Layer 9 of a small transformer language model trained on English Wikipedia (12 layers, counted from 0, width 128).
A neuron's activation on a vector x is GELU(weights . x), where the dot is the dot product.

Input weights of the MLP neurons that the questions are about. A number n stands for n times 0.0025.
n0: -43 27 24 -1 -23 -2 37 -32 -17 -38 -21 15 25 9 31 14 12 -23 16 -34 -4 -38 -6 -1 13 29 -2 -20 -6 -30 -17 31 75 23 10 6 -5 34 25 -2 -24 -10 36 -12 -18 15 15 -4 -5 -1 -6 48 1 -55 -77 -10 45 19 13 8 -4 -23 -21 22 -4 -9 -32 16 20 -30 34 16 -1 -19 11 28 11 23 2 29 14 -38 14 -29 -6 -77 5 -17 15 9 17 -33 -12 15 -25 -11 64 1 -41 33 7 -35 10 -21 35 8 -12 -8 8 -10 -12 48 -5 -5 -59 -5 27 -25 -2 6 26 -15 8 -45 28 -8 -5 35
n51: 36 -29 26 8 18 -24 -43 -22 -53 53 30 23 26 -31 -22 -14 -8 47 8 25 -6 -18 -27 8 -9 -37 20 19 93 8 -22 7 -27 4 10 21 -43 -23 33 7 29 0 24 -5 16 35 4 -9 -3 7 -21 -39 -26 51 25 -19 -2 -21 -12 -18 -19 5 30 7 -42 -24 -14 8 -3 -3 -20 3 13 30 -17 -30 7 15 4 28 -14 -15 49 -1 -6 11 30 11 61 -36 -11 16 19 -11 10 -12 -31 -4 -35 -15 -26 17 8 -73 -2 -21 50 -19 -5 -12 -33 22 -10 -20 24 9 -7 2 2 9 28 -14 -6 46 -26 -2 -9 -2
n106: -37 21 29 -2 13 -6 -6 -12 10 -22 1 -31 21 0 2 4 1 -12 -6 34 6 -28 -11 -11 -24 20 4 38 -16 -20 -2 -13 -45 -17 -3 13 -1 24 19 14 -6 2 17 29 -2 -4 -31 -16 83 10 -4 10 -11 4 -1 -3 27 -24 2 18 -6 38 17 -26 9 -1 -42 29 -40 12 -17 -19 4 -8 -4 0 17 -8 -1 38 -36 1 9 -8 57 -4 4 15 -7 -25 -25 -28 -15 3 5 1 6 17 1 -25 -25 -8 4 19 -10 24 12 -7 22 15 -13 -1 -33 -20 40 -4 24 -46 -22 20 26 -20 -15 4 35 -14 12 12
n138: -33 -38 -5 13 22 22 -6 12 51 -42 -4 26 -5 11 -2 5 -38 8 21 22 -2 -11 17 -1 -13 -8 7 63 0 4 -3 22 -4 30 18 2 -5 5 -17 9 -5 25 -9 -14 13 -22 -17 -6 -25 6 18 -11 4 -10 -1 23 2 -12 3 -26 -19 -4 9 18 -17 -12 19 -12 12 22 -9 -15 -47 34 -13 -27 14 15 -31 -48 18 -12 -4 12 -3 20 8 -3 32 5 22 -9 16 9 7 11 -18 14 11 -16 1 -12 -20 13 -1 31 20 3 7 -42 -33 -27 -11 -11 -19 -29 -16 -1 15 -21 -18 29 27 12 19 -2 -25 -10
n205: 36 -20 -43 -14 19 29 -14 -38 11 -5 12 39 -1 -27 34 15 -19 -57 -12 -8 28 -17 0 16 -15 -1 2 28 18 -31 25 2 14 11 -14 -37 27 46 -3 -27 10 50 6 36 22 48 -15 18 -10 -11 23 -10 59 -6 24 2 18 -43 18 46 -34 -13 -51 11 -17 -20 -18 9 43 -13 -48 6 33 -36 8 6 -47 -37 32 -2 2 -5 -19 18 15 -26 -4 -7 23 -6 -36 21 19 -27 32 19 -20 -21 13 -23 -1 46 -3 -25 -21 -3 8 -24 -47 -17 -7 46 8 -28 22 -17 -32 -31 7 -6 34 54 -46 -8 36 -1 22 10

Each question shows a token from some text and the vector x that enters the MLP there. A number n stands for n times 0.054.

" a": 10 -7 -4 -23 -19 29 7 6 -7 0 -10 -22 24 8 31 31 27 -12 59 19 0 15 -35 1 25 -45 -11 16 19 -3 16 -26 -11 -18 23 8 20 13 -3 48 20 4 -16 31 -32 -1 3 -19 22 3 13 26 -41 -9 -3 0 -2 -2 40 -8 -28 -3 -27 25 8 22 -56 -8 -16 -27 -25 37 1 -49 45 18 -12 39 -38 -18 -8 -24 -8 10 -28 -33 -5 1 39 -18 1 -19 -7 10 3 26 -9 -37 -7 19 -12 -49 -8 42 -6 13 -16 31 -8 -13 25 -26 -28 7 13 -4 -7 33 -14 20 -26 27 15 15 15 -3 -39 -13
Which two neurons fire most, strongest first? n0, n106

"9": -17 22 -49 7 -42 13 -9 -21 -17 -10 -18 20 -8 -24 3 13 7 -1 -10 23 -5 -23 -17 -40 60 -11 -11 26 1 0 -17 -1 39 14 34 -23 34 23 -27 -4 50 14 -14 3 8 10 16 17 2 -6 0 -8 17 -10 14 -16 -24 45 3 -3 -27 -10 -6 70 -7 35 -10 -29 30 31 -19 35 -3 14 10 -9 -17 27 16 -34 -19 31 14 15 1 -55 -20 -30 -27 2 5 -14 -19 7 20 8 -10 16 -4 -14 -22 -40 23 -5 -10 -5 -9 17 -1 -35 -20 -43 26 4 58 4 -20 -10 48 35 -32 10 -7 15 -12 -9 -12 9
The neuron with the highest activation: n205

"h": -20 -21 -4 -15 -53 19 -18 7 2 -34 -30 28 -32 10 36 6 -1 26 30 -13 23 11 0 16 -6 -9 -39 7 -24 -29 21 -38 14 23 -8 12 -25 25 -1 -8 6 1 -6 58 15 -18 24 -22 31 5 16 -14 9 -39 -7 -12 21 4 -9 -36 -10 -12 -17 25 4 36 -12 4 -9 69 7 -3 -49 -29 30 2 2 38 43 -23 26 -13 -9 7 3 -2 1 6 32 11 15 10 -9 -1 35 -13 -48 -14 27 -18 52 -8 9 6 -1 27 -5 -3 21 -58 27 -19 20 -7 22 -19 6 -10 -3 -19 -17 -25 -35 42 -19 -3 -9 -8
The most active neuron and its activation: n138, at about 1.5

" o": -28 -19 -8 -10 -28 47 43 42 -42 -3 -10 4 0 3 18 25 19 0 61 16 -4 16 -38 12 43 -27 -6 -3 4 23 27 -40 -19 -14 24 -16 8 35 12 4 23 40 -14 15 -31 -29 -8 15 -6 2 0 -19 -11 3 13 52 -12 27 11 -30 4 -21 12 12 -9 28 -10 4 -7 -20 -3 20 19 -13 27 19 12 15 -23 -12 -4 -67 -38 9 -45 -19 -19 12 26 -11 -29 6 -23 30 35 15 7 -37 22 47 -10 -14 7 -1 -9 -4 -19 16 17 -24 -9 -21 -27 -17 -27 19 -13 17 -11 4 -14 7 3 -11 -11 -44 17 -5
Which two neurons fire most, strongest first? n0, n138

"\n": -6 -12 -2 20 -3 8 -17 18 -53 3 -8 1 -32 -4 -4 -3 48 10 11 17 24 -4 5 6 12 -1 -13 40 3 47 20 -17 -67 18 -22 40 40 8 13 -11 1 -33 3 -1 -13 -2 24 -8 17 11 -10 -8 -45 9 31 14 -27 54 24 -27 0 -24 -14 4 -17 72 -24 -32 -24 9 -51 23 48 -15 -3 -6 -18 -18 -8 -15 41 -12 -42 10 4 -21 -5 -22 18 10 20 24 21 9 -3 -5 -36 -29 -12 42 9 14 -16 -5 -20 -4 11 13 -2 -14 28 -31 -36 -5 17 4 -12 30 24 19 -16 10 19 -14 -13 9 -36 -8
The neuron with the highest activation: n51

" I": -28 -5 10 -38 -59 -15 -11 31 -33 -7 9 31 10 63 -1 10 16 42 22 27 -6 9 -2 -17 14 -26 -21 25 -8 -21 31 -47 -65 -11 14 12 -12 -2 5 19 44 -5 22 21 -3 1 47 -58 18 -23 12 -4 -29 25 -10 6 -7 -5 -7 -25 -29 -3 -2 5 -40 29 21 -12 0 -1 3 8 -9 -21 13 -7 14 26 -6 -19 34 15 -15 -5 15 1 -26 -18 -7 23 19 20 31 -12 -8 16 -21 -14 21 19 36 -13 -6 -7 3 -23 -1 -11 -30 -11 11 -21 -21 -24 31 33 -22 9 0 1 -15 56 7 33 -32 -6 -11 15
The neuron with the highest activation: n51

"os": 4 5 -45 3 3 -18 -3 -18 0 -22 -9 -17 -13 30 37 -45 26 17 30 0 -6 -37 -18 1 20 12 -5 48 -29 14 13 6 8 -14 30 -13 37 47 14 32 29 -15 6 26 -26 -36 10 13 27 17 16 15 7 7 -11 -9 -37 16 -44 -63 3 -18 -6 57 29 18 -10 -37 -17 10 -25 23 1 28 35 -16 -1 23 5 12 -25 -44 21 -20 30 -23 -11 37 24 -35 0 16 -16 -19 -29 15 18 -8 -14 14 -3 -36 -25 7 -7 26 23 -12 19 -36 2 -12 -2 -22 -15 -20 -21 1 29 -35 0 -23 11 -4 4 -6 5 19
The most active neuron and its activation: n0, at about 1.2

".\n\n": 37 9 0 -24 -22 -10 5 39 -84 23 -16 5 -11 0 -15 -8 44 -5 17 15 2 -6 -4 13 18 17 -27 -5 -10 -6 8 -24 -59 22 -3 23 12 3 3 -15 19 14 -10 22 -22 -6 26 -38 28 -5 0 19 -70 21 12 24 -24 6 25 -26 -13 -4 -16 6 -2 49 -32 -23 8 16 -7 27 24 -18 6 25 22 -15 39 -14 45 -1 -19 9 1 -45 -26 -3 22 34 -17 26 24 4 -39 3 -23 -8 -3 35 6 -12 -11 14 -40 -23 -6 0 -22 1 30 8 -21 -17 29 17 -8 23 -19 8 25 -15 -21 5 -27 15 -16 27
The most active neuron and its activation: n51, at about 0.35

"m": 9 -6 -6 -11 -7 -1 2 -29 -6 1 0 20 8 43 14 -4 -19 52 6 35 -25 20 1 -13 30 -19 -29 42 -23 -7 39 7 -9 37 27 3 23 -43 8 -26 -11 -23 -33 -16 34 -26 -21 0 49 15 1 0 -13 -15 21 6 -12 -12 18 -38 7 -35 -3 -15 41 -2 23 0 -25 18 3 -41 -25 -1 6 -24 22 52 -13 7 22 10 2 4 8 -8 -11 8 16 -3 0 -32 -24 -6 -4 23 -6 -31 -51 -6 25 -2 -20 33 -15 3 36 -9 6 0 41 -26 -21 24 11 11 7 11 0 0 -15 -28 -17 35 -23 -35 -56 60
Which two neurons fire most, strongest first? n138, n106